Layer 5 of a small transformer language model trained on English Wikipedia (9 layers, counted from 0, width 64).
Take only the direct path to the model's output, skipping the later layers: a vector added to the residual stream pushes a token's score in proportion to its dot product with that token's output vector.

Output vectors of the tokens that the questions are about. A number n stands for n times 0.0047.
"ks": 193 7 -156 -116 37 -73 131 36 -31 -67 -107 -243 45 42 -157 238 264 -43 -8 -153 -90 176 98 -107 61 4 39 44 -73 -80 -192 89 18 21 -311 -237 -91 257 15 55 -159 -44 -131 16 -28 9 -23 44 418 -12 -57 -15 204 314 152 -136 -267 -194 -63 24 373 134 -5 -91
"ether": 129 85 133 -125 112 285 -66 -80 160 54 11 -156 68 -74 78 -77 119 46 158 -252 -75 191 15 101 -133 -78 -430 -232 -81 -295 157 -184 -9 56 -207 -192 18 -97 -61 262 -50 -107 -105 -35 106 9 -160 -3 197 -159 -148 -130 477 270 -93 23 -250 78 -155 276 17 64 305 242
"orthern": 163 95 70 -193 69 75 -342 -265 -23 106 34 236 171 17 -210 -124 101 186 71 -256 6 259 20 -3 5 -27 -87 -112 -144 28 -54 -7 -87 -65 -384 27 25 -162 -28 68 45 -48 -27 -50 -30 25 84 6 112 91 144 5 -16 105 45 180 -113 20 40 -60 62 -11 105 23
"aughter": 276 89 167 43 -257 156 -66 -160 40 122 116 68 197 257 -229 -144 112 219 136 123 106 228 51 -56 -188 -270 -194 -261 -223 4 33 -154 -150 104 -27 -173 148 136 -102 90 48 -159 -175 -21 154 45 -360 -96 -7 64 -69 131 -133 0 155 150 -78 -149 28 -151 -74 161 204 -32
" which": 23 107 42 1 140 137 -154 -240 89 -5 65 53 -2 54 -115 -137 -67 72 90 58 38 -153 -132 72 35 1 131 49 -116 -168 43 18 263 89 -117 54 11 144 48 107 -35 35 48 -80 -40 5 -107 -21 150 -19 32 55 -117 79 -48 -124 -373 -86 66 -60 26 -42 23 7
"atives": 324 136 38 -78 148 -28 -71 -180 77 -2 83 42 120 25 -116 -91 -255 108 -96 -30 -165 105 -51 31 103 -44 74 -243 -201 -286 -69 26 -137 -63 -119 -148 40 33 -170 369 9 -90 -127 -208 44 57 -77 31 215 -72 -138 -164 88 287 -95 292 83 -270 146 227 -28 218 269 68
"ived": 166 -86 2 103 208 -69 152 49 -6 95 73 197 61 73 -123 -144 84 187 147 15 -67 191 -129 87 -242 -87 92 -175 -88 -221 -73 -60 -192 54 -127 128 85 277 93 -153 -186 -250 -132 57 -34 35 -149 -2 -15 -22 17 24 -18 2 54 93 -23 -49 45 -100 37 -23 14 46
"ices": 79 133 -9 -9 147 21 -201 63 -18 27 15 36 235 230 -73 104 -189 170 14 -129 -175 -4 0 -304 -99 -189 157 -247 -193 107 58 160 -122 -182 -13 -39 -27 89 -4 77 -63 -114 82 -34 56 20 -116 -304 195 -115 -111 -55 236 300 -68 45 -51 7 -71 -106 20 136 183 234
"forman": 253 -16 71 135 -212 233 -5 -28 34 -106 116 52 27 190 -70 -22 -32 78 93 -284 -7 -204 -337 -65 115 18 -131 93 -165 -206 -126 -142 13 43 74 -13 215 175 -187 138 -167 -107 -33 -228 46 48 -80 -81 167 224 -62 -94 -26 117 -168 42 -155 4 -122 138 205 326 71 127
" Rele": -153 -10 116 -79 38 228 136 -174 -27 -110 107 159 -8 272 -117 27 133 38 113 -21 -34 200 -373 48 -146 -42 -143 35 100 -64 -95 24 -16 -66 184 -93 124 105 -95 -4 -13 -76 -28 -359 191 31 -153 0 174 -62 24 -126 131 170 -160 91 -177 -30 -116 -25 -20 50 20 148
"day": 269 52 -269 -45 -92 -336 -237 -223 17 -157 146 -119 1 367 -253 192 35 108 123 -62 187 162 -49 -15 -291 -181 5 -145 -117 104 35 -275 134 101 5 170 347 212 -121 127 -120 -15 -69 32 128 14 107 -61 122 -46 -144 -31 44 96 -205 -166 -114 -134 50 174 202 201 183 -160
"ov": 162 66 151 -85 -73 81 -137 29 100 27 -148 -27 -19 -49 111 -132 44 61 9 98 -155 145 31 68 -152 160 -68 160 30 -64 -46 48 -64 34 8 52 -180 81 -181 2 36 -20 -123 12 -221 -9 -174 55 -39 99 -113 -30 97 -4 -86 95 -67 58 -64 55 79 197 23 -31

Output weights of attention head 1. The head adds the sum of these rows, row i times number i of z. A number n stands for n times 0.001.
o0: 3 17 -132 -25 226 -33 66 -367 -71 40 -196 -89 25 -196 3 -65 153 -310 18 -15 246 -65 46 -36 55 -93 159 -35 117 -227 -5 90 11 -51 -74 -218 -22 -55 15 227 -98 -46 91 147 -194 29 15 56 148 323 17 -86 -32 302 58 -99 -56 45 -152 293 18 152 194 -249
o1: -170 -156 -31 -79 111 -195 88 436 0 187 -42 -75 -66 329 87 125 8 331 -242 -138 -12 181 -197 23 -69 -34 -236 -146 -68 9 104 -21 83 -241 262 -126 112 60 -115 -78 93 130 18 -2 48 -128 68 -176 -138 176 231 16 9 -87 -71 -122 -42 -259 -151 130 148 220 -115 18
o2: 79 -49 134 -298 28 -27 184 68 -48 74 -265 -81 -73 28 -40 -74 83 10 -85 -32 85 139 34 -182 41 227 111 -45 77 -154 116 -23 38 -241 25 -138 -91 82 175 -74 25 270 157 -87 -46 -93 -26 216 20 -142 44 13 82 -16 -87 -31 -88 152 -69 69 -12 -119 -333 270
o3: 57 -79 -61 9 29 -40 -89 30 -17 -5 -13 -145 70 482 -262 110 -29 -162 -162 -107 28 -17 36 90 -41 108 -111 178 -53 231 -247 52 -141 94 95 -21 -216 -63 -172 7 66 75 74 35 26 20 -14 61 -100 39 98 11 155 403 -64 150 -108 67 -35 -159 -165 74 43 -226
o4: 99 -27 -130 -367 -150 66 130 59 192 -101 -39 65 -72 -287 71 -75 -49 -10 -62 23 -191 -37 187 -126 124 61 -24 47 257 39 -48 38 -31 27 -66 336 -17 -154 24 142 38 -212 -21 141 -127 -60 235 8 -129 -5 243 -321 -91 -189 161 -70 217 110 -44 -98 -54 431 -117 26
o5: 157 220 -47 134 107 149 55 44 -9 -158 -91 128 -59 -15 88 102 28 -54 -127 -80 110 102 111 -105 -21 -219 -94 -364 -160 147 -79 40 266 45 146 50 -131 46 65 45 134 76 -110 -183 143 156 -416 89 -147 -130 -38 12 140 -20 -58 -107 -18 -18 12 -137 -196 64 202 13
o6: -270 -67 -266 64 283 -246 -31 74 -9 55 -91 125 -115 92 302 137 29 -81 38 -103 -172 -25 -172 -198 -175 -6 12 375 -85 -42 -82 -202 222 -266 147 36 224 -301 -73 79 -237 62 63 91 -11 380 149 -130 -150 82 -57 -63 131 0 135 223 -52 17 48 6 92 -40 -128 171
o7: 282 167 -62 -26 -46 -48 -180 -271 -105 276 127 68 150 -69 -4 -54 97 -116 88 156 7 -25 192 15 -11 -206 14 17 -57 182 -57 -42 135 -14 149 30 -18 40 -80 -152 257 175 -145 -137 -239 -199 -246 94 196 -94 129 -272 -65 126 83 296 -114 201 -305 -258 -258 -30 22 240
o8: -14 -78 -45 178 72 -30 -98 78 -128 -58 -246 -61 -164 -69 189 26 -326 -311 170 280 -18 158 59 -36 -57 -108 66 49 -121 -49 149 -85 196 48 -233 -20 -52 -5 17 462 64 -32 -45 -107 -272 5 -158 -7 179 169 26 -21 94 160 22 32 -87 69 -58 15 87 -107 242 -73
o9: 115 73 -179 -167 217 154 -72 -177 -57 -136 40 -119 9 114 -13 152 110 -122 -7 63 389 61 147 109 -195 186 -2 37 -67 90 62 -123 -18 303 209 -130 -81 -45 -120 57 -345 260 164 -76 434 -127 -5 -68 37 52 -108 -138 43 -210 -220 -63 19 -75 -74 -67 133 -177 -105 -141
o10: 7 109 -14 33 -55 -83 -224 -55 38 156 0 106 15 120 91 -18 60 -49 159 -6 -130 -18 178 69 -44 35 -131 203 -174 -9 -238 -44 -16 -93 -50 17 208 -287 -430 -94 185 144 -68 66 -46 -129 -92 162 155 145 -141 242 -121 153 -135 140 27 -56 13 134 -29 78 74 -230
o11: -33 -151 149 -94 97 82 -269 -34 279 81 163 -57 12 -115 -244 -54 -99 41 -339 -240 -100 -5 26 76 -63 -162 285 14 147 57 336 202 -21 3 3 49 34 173 -34 17 -52 48 54 -106 206 -250 -184 102 -40 32 -18 5 63 150 -25 95 79 -129 56 127 -60 -18 157 -481
o12: 61 -307 0 68 138 -50 198 347 -360 89 84 -34 -139 109 -71 280 -177 83 -4 -103 -92 83 28 -44 -52 -13 -25 1 146 324 -159 -11 -134 4 -3 -145 168 -65 107 200 -101 -52 -190 -32 12 159 124 52 28 -101 -47 2 -163 -97 171 -60 20 -79 60 38 -89 -142 2 -49
o13: -81 21 -51 -141 29 20 -182 256 -107 133 -55 -33 136 -29 -123 146 102 -92 209 123 -53 -279 158 73 -78 -252 68 -45 39 7 -96 -20 -8 -60 88 35 -37 137 -81 -48 125 62 119 -53 -110 -222 242 32 -60 -46 112 43 -152 -67 1 -128 301 -228 208 -17 237 -250 41 -24
o14: 100 130 -55 -207 125 32 -143 71 32 -55 -154 -346 230 168 -12 132 -36 91 -114 -101 -168 123 -258 47 -146 -30 -66 -12 151 238 56 53 19 28 -49 85 124 -3 78 -70 20 -226 41 -87 -35 -28 -4 105 31 139 -256 -197 214 3 -284 232 189 -160 26 207 -51 127 -5 -157
o15: -33 -21 10 -199 -118 393 -17 70 -92 0 -203 117 135 143 69 -82 10 202 224 -30 184 -216 -222 121 -108 -52 175 33 -91 95 -66 -148 186 -34 67 1 401 -245 24 -90 -70 329 -203 -73 113 -76 -1 23 -119 33 -120 47 -95 140 -93 -193 -101 110 -40 -40 53 -96 -68 -62
o16: -65 120 182 264 40 52 -357 129 11 50 -2 -155 62 -82 -24 110 97 -122 -88 -134 17 152 -44 38 207 27 112 -20 -249 51 82 -181 107 -141 44 -4 163 -9 13 -29 34 -73 -169 14 153 98 248 90 -80 -24 57 5 -120 66 -256 -278 192 -101 13 155 -220 -87 71 -223
o17: 58 53 -146 100 -229 101 16 -92 173 204 -74 -153 152 -82 211 -89 -268 -168 183 109 41 242 -31 -167 -2 65 12 74 -6 -155 -323 81 89 -44 -4 18 -90 -43 161 -20 -90 22 -94 22 -56 53 115 75 -36 -44 39 -32 52 -43 42 -189 26 -57 187 50 28 -107 182 -89
o18: -35 7 -24 36 187 127 -103 70 -155 -170 -18 -88 195 30 99 325 -247 -77 99 -11 -381 90 -137 146 -30 28 117 -138 83 -2 -14 -97 91 81 -80 -120 -108 -53 111 11 -26 425 138 198 -171 -68 -133 113 16 123 61 -123 -186 43 -178 -197 -37 55 89 -229 -215 230 85 140
o19: -223 -211 -25 31 183 0 42 29 -187 -45 -1 -138 38 -5 -65 270 -243 -93 -100 -63 -99 -73 -232 79 -152 -143 29 -127 13 44 46 -61 -149 3 154 120 176 -131 -62 -140 114 197 205 80 131 127 -225 -5 49 -65 87 136 21 34 137 -75 136 -103 161 -274 149 120 191 157
o20: 5 -11 -460 157 -111 166 222 -151 -236 184 69 -75 -44 -259 -52 -15 -290 -485 297 -298 42 190 128 -230 35 -168 -30 -76 275 147 137 198 -66 26 97 142 226 -214 -242 81 118 258 220 62 -35 -30 206 -130 65 21 -271 40 55 99 -191 73 58 159 -270 47 -44 214 76 -135
o21: 315 223 217 -4 -160 136 157 -65 176 136 172 -12 -194 4 -93 -45 -105 49 68 24 49 -107 11 -21 -187 -17 -175 -64 134 -186 54 -66 -80 -158 154 -156 53 -40 -191 48 -96 313 241 20 9 -226 120 18 -211 -119 -112 64 -93 223 -13 -75 -135 50 -18 74 -62 144 108 -260
o22: -40 -15 230 104 -164 -244 166 112 -257 61 10 -56 -24 9 124 41 142 54 72 -91 111 -2 215 -79 193 2 243 106 -138 -362 -157 185 178 -80 -191 -78 -93 -173 8 125 -66 -7 159 -53 262 -105 -65 105 36 -262 -50 -174 -97 71 31 -140 133 128 41 -68 -162 -15 -48 63
o23: 32 39 -89 72 8 164 34 -55 58 255 -66 -97 15 71 18 -33 -133 -102 9 -68 153 -86 57 66 -28 128 -18 72 -155 121 189 46 177 351 -135 159 36 45 -179 -30 81 -3 28 -65 70 131 -110 57 10 -181 -141 -198 -100 165 -85 -158 -65 -152 -178 -33 -65 -271 72 90
o24: 66 -48 133 398 305 -182 196 -25 178 103 106 -34 -33 -275 54 -220 -74 -28 112 -30 124 -194 237 -12 43 -158 -4 -199 36 75 -274 178 -19 206 -88 -37 53 -74 -23 36 187 103 83 148 -61 110 -38 -41 0 112 101 94 -48 -284 -62 -282 -12 21 -15 64 -443 -12 -146 -146
o25: -73 232 116 170 -308 -39 165 355 -14 -104 -48 103 -15 -107 -49 57 -146 169 -232 -5 -65 97 70 162 151 -17 8 -195 -6 114 162 306 -183 -85 -44 4 -97 26 -225 -181 -177 193 20 107 11 -21 249 74 -157 -173 39 -143 146 -210 116 -125 164 -215 36 76 -45 -80 -47 -120
o26: -125 -10 88 118 54 342 154 -28 -80 -67 4 -9 -183 126 -258 -71 -91 -171 125 54 -6 95 -210 -8 182 -8 80 -133 -87 -95 -349 -36 73 -93 188 111 299 213 -83 79 -110 94 92 -194 6 9 -115 26 125 255 21 -228 21 -22 105 -40 -115 -141 37 11 -53 111 126 -222
o27: -160 210 -223 9 -152 89 -4 34 7 -86 -134 92 -206 144 186 166 -96 -182 235 12 153 163 -77 183 136 -212 50 -56 -18 51 -16 103 25 -19 242 196 -71 -123 -95 102 -119 -96 -26 183 -114 59 -71 167 -44 -233 -138 -121 -9 -74 149 118 -81 -29 13 -113 38 30 205 -341
o28: 28 -251 22 3 -33 -18 38 -169 215 80 -144 -118 -42 60 -137 15 117 190 -38 -288 -113 59 35 -182 204 -6 64 -216 -57 254 -161 60 191 -62 3 135 -90 -191 -34 -197 6 365 175 -127 2 -105 13 -129 -21 -24 -268 -268 -18 150 105 283 -53 46 -107 108 259 -94 232 265
o29: 159 -245 76 -37 -142 145 -215 -190 -123 91 191 344 176 -83 -131 68 87 196 81 -9 -8 53 -207 147 -271 36 9 -194 -313 -200 -23 53 152 127 67 154 144 175 8 39 -156 -9 117 -36 -305 141 -19 50 -85 -78 -47 68 28 191 -32 -189 -236 -19 267 -142 -100 -110 144 145
o30: 100 3 72 -65 -240 -303 63 -9 -216 62 -86 61 -21 109 252 188 -89 179 49 110 231 91 -16 -6 151 -83 -43 99 161 232 -117 214 34 106 244 -35 44 -150 -212 -68 -103 -217 64 117 -120 -75 3 -157 170 -47 -66 -80 -281 -37 -88 -140 -78 -147 -166 140 -6 129 92 -1
o31: 65 5 -135 -86 -16 -43 -45 -289 -231 72 -110 78 -92 0 69 10 -93 -125 -9 262 93 126 -10 -32 263 130 78 -91 97 65 73 -16 44 203 -178 -22 -49 -244 -2 120 -8 -11 -55 58 -35 227 101 311 -86 84 -126 60 -130 -2 -119 40 284 -43 -240 -43 -27 -16 -61 -90

Each question shows a token from some text and the vector z that the head gathered there. A number n stands for n times 0.0053.

" Che": -54 87 30 -101 -52 7 45 -45 17 -52 -78 44 33 21 -38 -18 -11 47 30 30 19 9 1 -19 47 -9 -46 -37 -9 57 -71 -15
Which of these tokens does it push up most? "ived"

"ations": -103 -67 11 18 47 44 39 160 4 -103 127 -13 -18 -133 1 15 -109 3 -95 -21 221 -35 -30 105 -42 -4 18 62 157 67 5 83
Which of these tokens does it push up most? "orthern"

"ro": 79 -65 -40 95 -26 -15 58 -22 71 -115 74 -22 91 -59 -134 -88 162 71 -6 -130 -77 -59 64 13 47 -9 -62 -103 64 107 34 -4
Which of these tokens does it push down most? " Rele"

" David": -17 165 97 -126 71 -38 -105 -57 -18 -18 -8 19 -119 -36 3 12 61 -58 10 44 71 27 25 40 -43 57 14 -161 -36 83 -4 16
Which of these tokens does it push down most? "ks"

" during": 88 61 109 -5 146 22 -85 11 -55 -20 -101 6 -114 -28 15 -48 -57 -1 61 -17 3 104 73 -15 -92 -1 26 -20 17 37 -27 -45
Which of these tokens does it push up most? "ether"

"ated": 174 -32 49 48 176 -52 54 116 -139 45 -43 -47 -81 -80 -65 -4 -48 -14 -11 -73 12 41 -108 13 -1 -68 -69 -190 219 -54 -29 -72
Which of these tokens does it push up most? "orthern"

"qu": -122 97 34 5 -294 36 -153 -78 -35 4 42 82 0 101 -31 7 10 27 11 -37 48 240 -67 -9 -107 27 -14 -5 -28 150 -23 -113
Which three tokens does it push up most, strongest first? "aughter", "day", " Rele"

"o": 45 138 20 -29 42 -67 103 -111 58 77 -48 -20 23 -42 40 64 -63 81 62 99 -79 -43 -13 60 -99 -111 -90 -38 -49 99 25 39
Which of these tokens does it push up most? "day"

"led": 59 65 132 -7 -5 -69 19 77 -94 45 36 41 -84 30 -37 48 19 -30 69 54 37 82 36 -14 -80 -83 70 -113 53 75 -111 -90
Which of these tokens does it push down most? "ov"

" S": 85 13 17 3 76 -19 43 -15 58 73 -93 -14 -65 -117 -4 20 -97 -29 21 60 8 70 -34 80 -52 -61 -2 -17 -98 75 -20 -39
Which of these tokens does it push down most? "orthern"

"n": 96 39 55 -57 35 -81 -24 -52 42 57 -51 29 -65 58 -55 15 18 82 7 4 -12 40 5 -6 -68 -68 -19 -32 -108 68 -74 -48
Which of these tokens does it push up most? " which"

",": -84 254 -42 110 119 -14 50 41 -52 -35 -36 -45 -2 -147 62 -92 31 -87 60 -35 189 82 -182 -19 25 90 16 -88 170 -123 2 -105
Which two tokens does it push up most, strongest first? "ices", "forman"

".": -65 24 55 58 28 -2 -98 49 -11 -83 15 -15 28 -67 -37 68 -64 -1 31 -32 8 77 20 49 21 26 36 -24 86 40 66 -16
Which of these tokens does it push up most? "aughter"

"k": 59 -28 -65 -167 66 -125 174 22 50 9 118 5 -187 -179 142 42 -148 -23 104 -99 132 8 -189 -3 -46 -69 -117 49 -152 -139 -21 57
Which two tokens does it push up most, strongest first? "ov", "ether"

"m": 33 -2 -53 -148 30 -122 166 44 22 18 121 -20 -219 -132 81 65 -158 5 89 -79 144 19 -190 -5 -60 -67 -116 29 -114 -99 -6 31
Which of these tokens does it push up most? "ov"

"ne": -5 27 90 18 -102 -33 64 24 43 -54 12 -35 41 72 -8 -4 -14 20 30 48 -47 -69 -9 -53 -47 -77 -21 -58 41 28 -71 -11
Which of these tokens does it push down most? "aughter"

"9": 178 14 147 -25 10 -13 -41 13 103 -105 -17 -34 -19 119 -168 -75 27 87 137 10 52 67 116 -50 127 -1 -96 -31 -18 -2 25 15
Which two tokens does it push up most, strongest first? "ks", " which"

"ina": -32 -24 -19 -45 -44 48 123 9 57 -132 18 -95 7 -37 -47 -3 42 57 16 -87 -43 -23 -21 -32 14 -55 -47 -61 1 89 -52 -91
Which of these tokens does it push up most? "ived"

"l": -51 143 83 -47 -83 -41 96 43 -45 -35 -37 -26 88 70 -58 84 -25 44 31 83 -27 -45 26 -28 -108 15 106 10 -36 93 -34 -54
Which two tokens does it push up most, strongest first? " Rele", "ived"

"3": 22 10 48 45 54 -60 -4 6 148 17 -13 -44 -32 -8 -82 -17 -128 -7 57 79 118 3 58 19 -36 27 11 -15 -103 -101 -49 -34
Which of these tokens does it push up most? "ks"

"ly": 25 68 12 32 121 -69 -15 -12 -15 2 -34 52 -57 -55 11 51 -1 -40 37 -29 5 125 -42 16 -106 -41 7 -82 114 22 -32 -83
Which of these tokens does it push up most? "forman"

" import": 92 64 67 83 -3 -32 -21 144 -75 105 -67 99 -133 -73 40 32 -21 -49 36 -53 27 119 -32 32 -125 -27 32 -16 20 97 65 -114
Which of these tokens does it push up most? " Rele"

" for": 67 -13 18 63 112 -55 -63 -109 -107 85 -46 68 -144 16 31 9 -83 35 62 -1 -78 78 123 -11 -55 -132 21 -32 -108 70 -116 -87
Which of these tokens does it push down most? "ices"

" (": -45 19 -13 61 -55 43 -32 1 -19 39 40 80 -47 -26 67 97 60 -25 -22 -30 53 68 11 130 26 -27 67 11 -31 8 -7 -88
Which of these tokens does it push up most? "day"